Layer 7 of a small transformer language model trained on English Wikipedia (11 layers, counted from 0, width 128).
A neuron's activation on a vector x is GELU(weights . x + bias), where the dot is the dot product.
The model reads these tokens: "," " at" " least" " 40" " points" " six" " times" "," " and" " at"

The vector x that enters this layer's MLP at each token. A number n stands for n times 0.06.
0 ",": -1 8 2 -13 -9 1 -10 18 21 -10 9 -17 -1 -6 14 10 6 -11 0 -10 -9 -4 -1 -6 11 -20 1 -12 -21 -50 0 0 -11 -8 -3 15 -3 4 -4 14 26 -1 11 3 2 6 4 20 -2 -4 -7 -25 -12 1 9 13 -1 3 -3 29 14 2 17 12 -6 -16 -23 -9 -1 6 3 -12 -7 -13 -26 -6 -12 -10 -7 -12 -5 0 5 -4 -6 71 -11 3 -5 -5 -11 -18 -2 0 13 -3 -1 79 -2 2 -2 24 -8 1 -1 -8 -5 -49 -10 10 -5 -3 0 1 8 6 -12 -10 -2 -10 -1 27 53 -5 -4 19 5 9
1 " at": 11 -1 -18 8 1 20 8 -23 -8 -6 12 -9 -16 11 -4 8 2 -12 18 -16 -12 10 -9 -4 -6 -31 -16 16 8 -36 -5 -22 6 4 0 -25 2 16 0 5 6 6 5 -6 -9 -10 -11 7 8 -1 -5 -19 -10 5 -5 -27 -10 -2 10 4 -26 3 0 8 8 9 -6 -6 -6 20 14 12 3 10 -24 -2 -7 -7 15 -21 -15 -1 -2 -10 0 86 -9 -2 6 14 14 -1 -7 -6 28 -21 25 46 -19 26 4 2 -17 23 -12 -5 17 -56 -4 -16 -11 -6 1 -25 20 6 7 -16 25 -27 27 7 15 5 21 2 8 8
2 " least": 4 0 -10 -15 -1 -11 9 -12 -31 -10 39 -20 8 -17 8 -13 -11 5 19 -16 -4 7 0 11 -24 43 15 -12 -11 6 27 -20 -16 19 -11 10 2 -21 18 -2 -2 40 -1 8 -30 1 -11 -3 0 -15 -16 -13 11 -19 -5 -12 0 25 -15 -6 -23 -22 -2 2 -12 5 1 -6 33 2 1 1 17 13 -3 -3 -4 3 19 0 15 3 -6 4 14 88 -3 10 -5 -10 -1 -24 -13 -28 21 17 29 44 -22 -7 -1 -10 -10 0 -9 1 4 -22 -8 -17 -14 -22 25 8 19 4 -2 -4 9 0 -14 -10 -6 1 -8 19 -10 5
3 " 40": -7 15 6 8 2 -13 -1 -18 -19 -8 -16 8 2 -6 8 -11 3 -9 27 -1 0 0 -2 -3 -1 20 -9 6 10 5 -12 -14 -22 5 8 1 13 -7 1 10 -18 1 18 -10 -12 -8 4 4 13 -16 -1 -14 3 -55 -5 4 -10 -2 -10 23 -1 -1 -13 4 15 -15 -2 -4 3 -11 13 11 -11 -9 4 10 -5 -7 10 -16 7 -16 -12 -13 7 88 -14 7 -9 -10 0 18 5 15 -2 -3 7 60 -6 25 -6 15 -12 18 15 9 -4 -43 -6 -1 10 -1 24 0 14 -14 -9 -40 -2 21 23 -9 2 -11 15 -19 2 -12
4 " points": -7 -28 6 -4 -13 12 -4 1 9 2 -13 24 2 6 -16 1 22 -9 13 -5 -19 12 23 -17 -1 19 18 -7 -1 0 17 16 -3 13 -4 -14 -3 -8 -6 3 -21 13 -7 -25 1 -4 9 -2 18 -23 -7 -28 21 -27 9 -21 -20 -5 -8 29 -11 0 10 -2 1 16 2 -37 15 -12 6 4 -2 18 6 -9 20 12 15 -27 -1 0 -22 16 18 79 -21 3 35 -17 8 -16 -1 -15 -13 1 0 54 -24 -5 -12 13 12 0 18 7 -7 -27 -8 -37 16 -8 -21 16 -3 -7 5 -33 21 17 32 8 -2 -5 10 -38 -6 7
5 " six": -7 12 0 -13 3 -14 -1 -10 4 -5 -5 4 -5 8 19 -6 -2 -12 27 -31 -2 13 17 -3 1 36 -4 -14 28 -4 7 -4 -18 20 14 3 20 -9 34 -2 -28 -6 -9 -6 4 -4 -12 6 26 -31 -8 -7 -20 -27 8 4 -14 0 -6 3 -1 -8 1 -15 8 16 3 -23 -6 -17 -14 6 -11 -35 34 -29 15 -2 28 -11 -8 -6 -38 10 -18 89 -22 11 27 17 6 6 -19 14 2 -2 3 39 -5 0 -4 -3 4 14 21 20 0 -21 2 -3 -6 0 -4 14 20 -18 8 -13 17 -10 17 -29 2 -18 0 -30 -2 -5
6 " times": 1 -21 19 18 -12 7 -7 -21 -11 -8 24 9 3 4 25 -3 27 -5 20 -8 -17 16 9 -11 -14 26 1 -15 14 -17 17 10 3 15 -6 11 5 -6 -6 7 -11 24 -5 -15 -29 -6 10 -4 9 -16 -7 -41 4 -15 -4 -19 -23 30 0 20 -37 2 -9 14 20 13 -6 -32 2 -2 4 -3 5 1 -5 -4 14 5 22 -31 -1 -1 -13 1 1 81 -11 1 6 -14 -16 -12 3 16 -7 -6 -1 46 -41 -6 -5 3 -1 -14 4 12 21 -33 9 -22 12 -16 -12 6 11 -15 10 -15 30 16 19 -3 4 -11 16 -32 -11 -1
7 ",": 3 -21 13 -16 8 16 3 -7 17 1 -1 6 3 5 1 3 -13 -8 29 -19 7 18 27 -2 -8 37 2 -3 21 17 9 -6 -2 2 10 5 15 4 -5 15 -2 7 2 -18 -9 -5 -1 8 8 -8 9 -9 -14 -3 -3 8 -4 13 -7 3 2 -15 -21 -11 10 7 12 -11 -11 -8 7 7 -9 -12 5 -8 4 -11 8 -20 -6 12 -10 -3 10 79 -4 -8 -2 -2 -2 -11 -15 -15 -14 -1 2 25 -15 9 -21 9 11 5 5 7 -11 -92 -11 11 11 -5 -4 20 -4 4 -5 -23 14 3 -1 -20 6 -3 17 -11 -7 -5
8 " and": 14 -17 0 -19 6 -14 30 -1 28 5 8 -5 -10 -1 -6 -7 -15 -2 22 -22 -12 10 19 -9 -7 11 17 -25 17 -11 18 -6 -4 0 -10 -1 8 3 19 -18 -1 11 10 1 -14 -8 -13 0 -2 14 3 -14 -6 4 -5 -7 -22 9 -6 -9 14 -1 -9 -1 -2 5 20 9 -11 0 2 14 -13 15 -17 8 17 -6 1 -14 -9 14 -13 12 5 94 3 10 10 16 6 -17 -20 -16 -1 -15 11 22 -19 -6 -6 2 12 11 -13 6 -1 -76 3 -11 7 -7 4 -3 11 22 -6 -21 2 24 -9 3 1 -3 8 -17 -2 -8
9 " at": 12 1 -5 5 1 19 13 -30 -3 -6 6 -2 -22 15 -10 4 1 -18 17 -7 -22 5 1 -6 -9 -19 3 1 6 -38 -4 -15 4 5 1 -22 6 15 8 6 10 9 10 -9 -9 -6 -16 0 10 -14 -2 -13 -1 3 -8 -32 -19 1 9 -1 -25 9 -8 7 2 8 5 0 -1 7 4 13 6 7 -35 -9 -7 -10 17 -29 -3 -6 -10 -3 0 90 -2 3 8 12 15 9 -9 0 11 -21 19 48 -19 21 -2 0 -11 18 -12 -2 13 -57 4 -13 -8 -6 3 -14 29 11 8 -29 20 -11 24 -3 13 1 29 -8 6 3

Each question shows the input weights of one neuron of the MLP. A number n stands for n times 0.0049.

n495 (bias -0.051): 10 -14 9 12 -3 -6 11 30 0 8 -25 -13 -5 -12 -11 13 -19 18 3 -10 -1 -12 3 -19 6 -21 15 -14 -6 10 -1 11 -23 6 14 -9 -10 6 1 -7 12 16 20 18 28 3 -7 8 -11 12 2 0 -21 -1 -6 17 4 -1 -1 -13 2 7 -24 12 20 12 -2 12 8 5 -5 -6 2 10 -12 -2 2 6 -11 4 30 -26 -1 3 11 2 -13 7 9 11 -6 -6 12 25 2 -6 -28 -9 8 1 8 4 2 25 12 -16 -7 8 -13 2 -1 0 -5 15 0 7 -7 0 -18 -52 -13 2 6 11 -12 9 4 0
On which token does it fire most, and how strongly? 0 ",", at about 0.26

n207 (bias 0.003): 2 4 -10 11 -4 13 -6 -38 -9 -11 -11 19 19 19 -20 -5 16 -3 -7 3 -14 6 -3 -4 -9 23 2 -7 21 -11 22 4 -14 40 -10 -2 -1 11 25 -3 -21 2 -44 0 8 24 28 -41 26 5 -8 21 16 -21 -6 -10 -3 -26 13 -4 -19 -11 -12 -17 30 -5 35 -19 11 -25 14 7 -2 24 38 7 26 0 19 10 -13 -13 -3 -10 -5 14 -8 -9 13 -23 13 28 -9 15 0 -2 -14 10 -17 -17 -1 -23 15 5 2 21 13 22 -42 12 46 -1 -23 5 -13 -18 13 -4 -11 22 3 -9 -3 26 -1 -10 3 -14
On which token does it fire most, and how strongly? 4 " points", at about 3.2

n426 (bias -0.060): -17 -41 -23 -5 -18 59 -15 2 -13 34 10 20 3 -24 20 11 12 -18 16 -20 29 -10 6 -49 -21 -14 -6 8 -19 13 -23 -19 24 -28 -11 0 19 -16 -9 -17 19 14 16 35 23 -24 -27 -20 -14 -3 19 18 -15 6 -2 -1 16 37 -13 -3 -13 40 11 2 -15 2 -13 -25 -20 20 5 8 11 20 21 -6 -4 3 -17 10 10 -5 -11 3 -1 18 -9 -16 -18 1 -7 12 -34 -18 0 -6 40 -29 16 -26 33 19 -14 -35 2 -15 -5 8 -36 14 34 -6 21 -2 -14 27 38 9 16 -15 18 38 -39 0 -1 49 -27 -28
Its two highest activations, in order, are on tokens 1 " at", 2 " least"

n140 (bias -0.018): 3 -3 -22 -12 -7 3 -21 -10 -6 16 17 28 2 14 12 -38 -4 -17 -8 -6 10 -28 -33 13 -18 -20 8 -8 -23 18 -4 -3 -2 -29 15 7 37 -14 28 -8 15 14 -6 3 -24 28 -15 -9 -15 -25 1 18 -11 -8 -12 -2 25 -10 4 5 18 3 5 -5 4 -14 -4 -11 8 -11 -13 -12 -15 -22 -5 -5 1 5 1 26 5 -20 -16 -41 -5 -13 -1 -15 11 45 13 14 -4 -4 1 7 14 -17 4 21 24 -2 17 -8 1 8 12 6 6 6 -22 -1 55 8 3 -9 25 -11 -21 -2 33 -8 6 0 -1 21 14 -18
On which token does it fire most, and how strongly? 5 " six", at about 0.11

n367 (bias -0.008): -18 -12 10 7 -11 6 12 9 2 -2 11 7 2 7 -4 -1 1 -35 33 1 -13 -11 -5 -21 -4 -27 22 -17 0 -4 4 1 18 -32 4 -12 6 7 -13 27 -12 -18 -5 1 0 18 5 -14 -2 1 7 9 -1 -2 -12 9 5 2 18 -3 2 22 -2 6 -16 9 25 8 -15 -3 22 -16 15 -1 -13 -11 20 6 -22 -11 -11 -20 14 -10 -7 -8 9 12 17 14 12 16 2 17 -8 4 26 1 -18 6 -18 -2 -18 0 -1 13 -12 -9 -9 35 1 8 -4 -7 -12 1 -3 9 10 -3 12 1 -4 -6 -3 5 8 14
Its two highest activations, in order, are on tokens 9 " at", 1 " at"

n73 (bias -0.078): -45 -5 -37 17 -12 -3 4 21 1 -26 49 29 35 -26 -11 -39 38 -10 -41 -11 13 -28 -21 -35 -10 -42 20 -24 -12 -2 19 -4 -3 1 17 -5 -22 -15 44 10 11 44 15 29 32 41 -57 -12 14 -56 1 7 8 1 10 10 -15 52 9 21 0 -11 5 -1 0 -7 7 -20 -28 2 11 -7 3 -39 -33 -3 -18 3 18 33 38 -24 4 -18 -5 -4 35 -15 -15 27 11 30 28 -32 12 -22 5 -25 -9 20 -2 21 23 25 -13 -21 -4 18 14 -5 31 5 23 5 1 3 12 -18 -36 -18 -9 57 -32 -21 -20 -14 -5 55
On which token does it fire most? 2 " least"

n283 (bias -0.066): -13 -11 17 -9 0 -29 -46 46 -9 -39 60 44 -19 -17 17 -20 18 17 -4 2 -20 18 12 34 9 -31 -14 -27 -28 1 -24 12 7 -24 -11 13 -7 -24 -21 13 -3 11 27 -12 -1 -18 -5 1 1 -37 4 -3 -47 14 53 -6 -16 52 -15 14 -9 -48 14 15 20 14 6 33 -24 -10 8 -7 13 -8 5 26 7 14 5 8 9 -9 -9 8 -17 3 45 -11 0 17 -38 6 -8 -18 25 43 -13 -20 -2 -15 -12 17 10 14 37 -12 10 20 22 -14 -2 -30 8 7 -20 14 44 -9 17 -13 1 11 -9 -20 -24 -28 -21 -16
Its two highest activations, in order, are on tokens 6 " times", 2 " least"

n304 (bias -0.065): -5 28 -17 -13 -16 9 -9 2 -7 -3 -7 4 -21 21 -2 -15 -13 55 -7 18 12 8 -4 -7 8 -38 -15 -48 -11 -2 1 13 19 -15 26 0 -9 -12 -34 25 33 -13 -10 -5 -49 -24 -2 15 15 -15 14 -8 -4 16 36 12 34 -4 6 -14 -7 5 -12 -4 -37 -20 -16 22 10 13 -19 -1 -9 2 -7 -9 13 1 -17 -17 31 -10 -14 -30 -11 -3 47 -10 -14 8 -20 3 11 4 10 25 38 -11 3 -11 -12 29 4 -11 22 12 12 21 -4 11 -3 -7 24 -18 -15 3 30 -15 16 14 -27 12 -4 2 25 -8 6 2
On which token does it fire most? 0 ","

n326 (bias -0.036): 8 1 -10 4 -17 -7 0 0 11 -22 31 2 0 -26 16 4 10 1 54 -8 11 15 -1 -18 7 4 -11 -13 -30 -3 -6 -1 -4 14 6 3 -12 6 3 3 -8 6 -6 2 -8 16 10 -13 -8 -12 15 -31 9 -21 1 24 -16 3 8 7 1 9 14 2 -14 -25 -26 -11 -20 10 26 -12 -6 -16 9 -29 -6 0 0 -14 21 -2 20 -1 -13 10 -26 46 12 6 -14 -5 9 -10 -2 -9 -3 0 14 7 0 27 -27 8 3 -12 10 -8 -18 9 -15 -7 3 14 -1 -4 8 -8 5 -10 13 -4 -4 12 -35 -17 7 7
On which token does it fire most, and how strongly? 0 ",", at about 2.2

n398 (bias -0.033): 0 -12 9 -36 -22 8 0 4 -9 11 18 -23 19 30 6 5 10 6 11 30 10 12 23 -20 20 2 7 3 -16 -6 8 6 7 -5 -5 -13 9 -23 -5 11 -13 -4 -44 -4 3 1 1 -15 21 -18 21 0 -19 12 -5 11 -15 -5 1 -5 14 -13 38 -1 9 -52 1 -2 -27 2 -10 0 -7 11 18 -3 6 -30 -7 20 -7 7 -6 -7 -16 -14 35 28 7 -18 7 -4 -20 -9 5 -10 0 3 -11 -9 -21 4 18 3 -11 13 9 -1 31 -5 7 -6 7 20 -15 11 -1 -7 3 -3 8 10 19 -38 -11 -15 -16 27
On which token does it fire most? 4 " points"

n323 (bias -0.036): 2 -12 18 -16 -25 -11 19 1 -25 -26 24 -2 20 -4 35 -19 9 3 -7 -25 -1 -30 -11 -10 -1 9 -13 4 -16 14 -9 13 16 2 -13 12 13 9 -5 21 3 -7 9 -27 -4 6 38 -12 -23 7 -3 -17 -8 0 28 -17 10 17 -6 10 25 14 1 36 -12 15 0 4 29 -10 -33 -16 1 -9 3 15 -7 4 9 0 -6 10 -19 -1 -2 -16 1 -36 13 7 13 -10 30 -10 19 -2 -6 8 13 7 3 3 -17 -7 8 -24 -20 15 -3 23 -15 -7 -1 -3 0 1 15 -4 9 22 -1 -9 -10 -14 -3 -5 3 -8
Its three highest activations, in order, are on tokens 6 " times", 2 " least", 0 ","

n253 (bias -0.057): -35 -19 -14 -7 -37 15 -33 -2 7 -14 25 14 -42 11 8 -28 23 -4 -8 -4 23 -21 -1 11 -29 -27 10 -13 -32 16 -12 -23 -29 16 -18 -26 20 -24 -17 28 0 19 13 -17 24 54 -8 -3 14 -16 28 -31 -14 -21 19 8 5 24 -24 14 18 27 -9 11 -31 27 -25 -35 -11 -9 17 -26 -18 -29 31 4 21 1 27 -17 36 -13 25 16 -9 11 14 4 53 18 -11 -3 -14 -5 8 28 11 -35 24 -4 23 24 -44 45 23 19 -1 7 23 47 27 5 20 6 -21 12 26 2 -1 -4 -10 31 -20 -5 -24 31 10 -35
Its three highest activations, in order, are on tokens 5 " six", 0 ",", 4 " points"

n334 (bias -0.058): 0 7 14 33 9 47 9 12 25 -23 4 7 29 0 21 -25 -2 10 7 29 -8 11 44 -23 12 -5 -18 10 -7 18 -31 -8 9 4 26 -35 33 -12 -37 -21 2 18 -16 6 34 17 -9 -9 -6 -34 18 9 -12 -43 46 18 -39 22 -22 -9 2 38 -10 -2 -43 14 -25 30 -5 0 11 20 30 -19 -15 11 -20 -29 -5 -16 35 -23 -1 -22 -6 8 24 -4 -24 6 -58 2 8 44 8 17 28 -43 21 -3 10 34 -21 -6 -8 -7 23 -10 25 18 -23 -7 31 -2 -15 -8 -13 -2 13 -11 -10 38 -76 30 -30 -4 -6 -27
On which token does it fire most? 3 " 40"

n160 (bias -0.037): 3 24 -7 6 0 1 7 -13 -7 -10 -12 -20 -14 6 1 26 10 -31 -19 26 2 41 -25 22 -23 3 -18 -7 4 -6 8 -22 -11 -7 4 -12 -5 8 -9 -13 -34 11 -2 20 14 3 10 -23 -2 -18 1 13 19 -6 -11 6 6 -8 2 -3 2 6 5 -15 6 -2 -10 -9 5 26 30 -3 -2 -1 16 -6 11 11 12 -1 -16 -3 2 -1 8 -1 -21 -3 2 -5 4 4 3 -4 -1 -15 -8 5 -13 -3 -14 28 4 -2 6 5 37 23 3 0 6 8 -17 -11 7 -13 -15 0 23 -14 15 -14 -7 48 7 1 35 35
On which token does it fire most? 1 " at"

n282 (bias -0.050): -14 -2 10 2 -39 19 6 5 17 -3 -17 -8 25 -4 13 -1 0 0 14 22 -9 14 7 3 23 -11 20 -29 -12 -9 5 -27 -3 10 31 -4 -30 -12 -1 19 1 17 19 -3 -1 -1 28 -3 -4 -2 12 -30 -10 -23 13 -1 8 -9 0 3 9 17 25 -16 3 -6 -19 -20 -7 -2 -14 -19 20 -19 3 -31 3 -32 13 31 -17 -5 1 -8 12 -1 -14 -4 3 4 0 -12 10 24 -11 18 -21 8 17 -3 23 8 -2 -25 27 -16 12 5 4 -2 20 -13 -13 8 38 22 10 -6 -14 -32 -25 12 -7 12 -20 10 8 11
On which token does it fire most, and how strongly? 0 ",", at about 1.8

n356 (bias -0.057): -36 5 6 10 -8 31 -38 12 6 -7 17 2 6 -2 9 -10 3 -19 21 -37 -30 -11 -37 -37 9 9 9 6 -16 19 -29 37 31 16 31 7 18 -2 -9 -6 11 13 -8 -3 -10 20 4 0 0 -25 15 7 7 19 -24 2 -20 1 -20 43 17 -10 7 0 -11 -3 -9 13 2 27 1 -33 24 -16 -22 -30 18 17 34 28 -34 5 -10 -31 8 -16 -35 -22 -12 20 5 25 -6 -12 9 -30 33 -19 12 13 11 -31 3 -14 -25 31 -31 1 2 -6 -50 -10 30 -20 4 2 -12 -17 -41 -18 8 30 -6 30 28 23 32 -11
On which token does it fire most? 1 " at"

n15 (bias -0.049): -12 0 3 24 -13 5 23 -24 10 4 0 -24 -6 8 15 -11 9 17 -4 22 -18 -26 17 -13 0 -23 5 -4 -3 -7 2 21 -5 15 -19 16 17 10 -6 -4 -7 2 5 13 11 0 -4 -15 -16 -3 6 -17 -11 -5 17 11 12 1 -1 14 0 30 29 9 -7 4 23 29 -6 9 -5 -24 3 -4 18 24 26 5 -12 1 -26 -11 -15 -4 -14 -7 -2 -9 20 -4 -2 -29 15 16 3 -27 -10 0 19 -3 12 7 9 -9 -24 -1 23 -2 7 -19 17 3 -14 5 -5 14 11 10 -11 -7 18 1 5 -12 2 9 -20 3
Its two highest activations, in order, are on tokens 0 ",", 6 " times"

n123 (bias -0.054): 2 -20 12 -16 -16 10 6 -16 7 10 2 0 11 0 13 -10 4 -12 11 29 -10 -19 -10 -30 3 18 20 5 -16 -7 -7 9 8 17 -11 -1 11 -25 -11 17 -6 -1 -17 -18 -20 36 -9 -10 2 -14 -4 -22 15 4 24 3 -5 19 -16 21 5 37 28 12 -15 -10 9 10 13 19 14 1 -2 7 9 -7 9 -31 5 -4 -18 11 -12 -13 6 -18 -1 -20 -6 -8 3 -23 -14 16 -4 -7 16 0 3 19 -2 8 14 3 1 -20 23 9 -7 -8 -2 8 -21 12 -1 7 9 9 -4 -2 -3 9 2 17 6 19 -2 2
Its three highest activations, in order, are on tokens 4 " points", 6 " times", 0 ","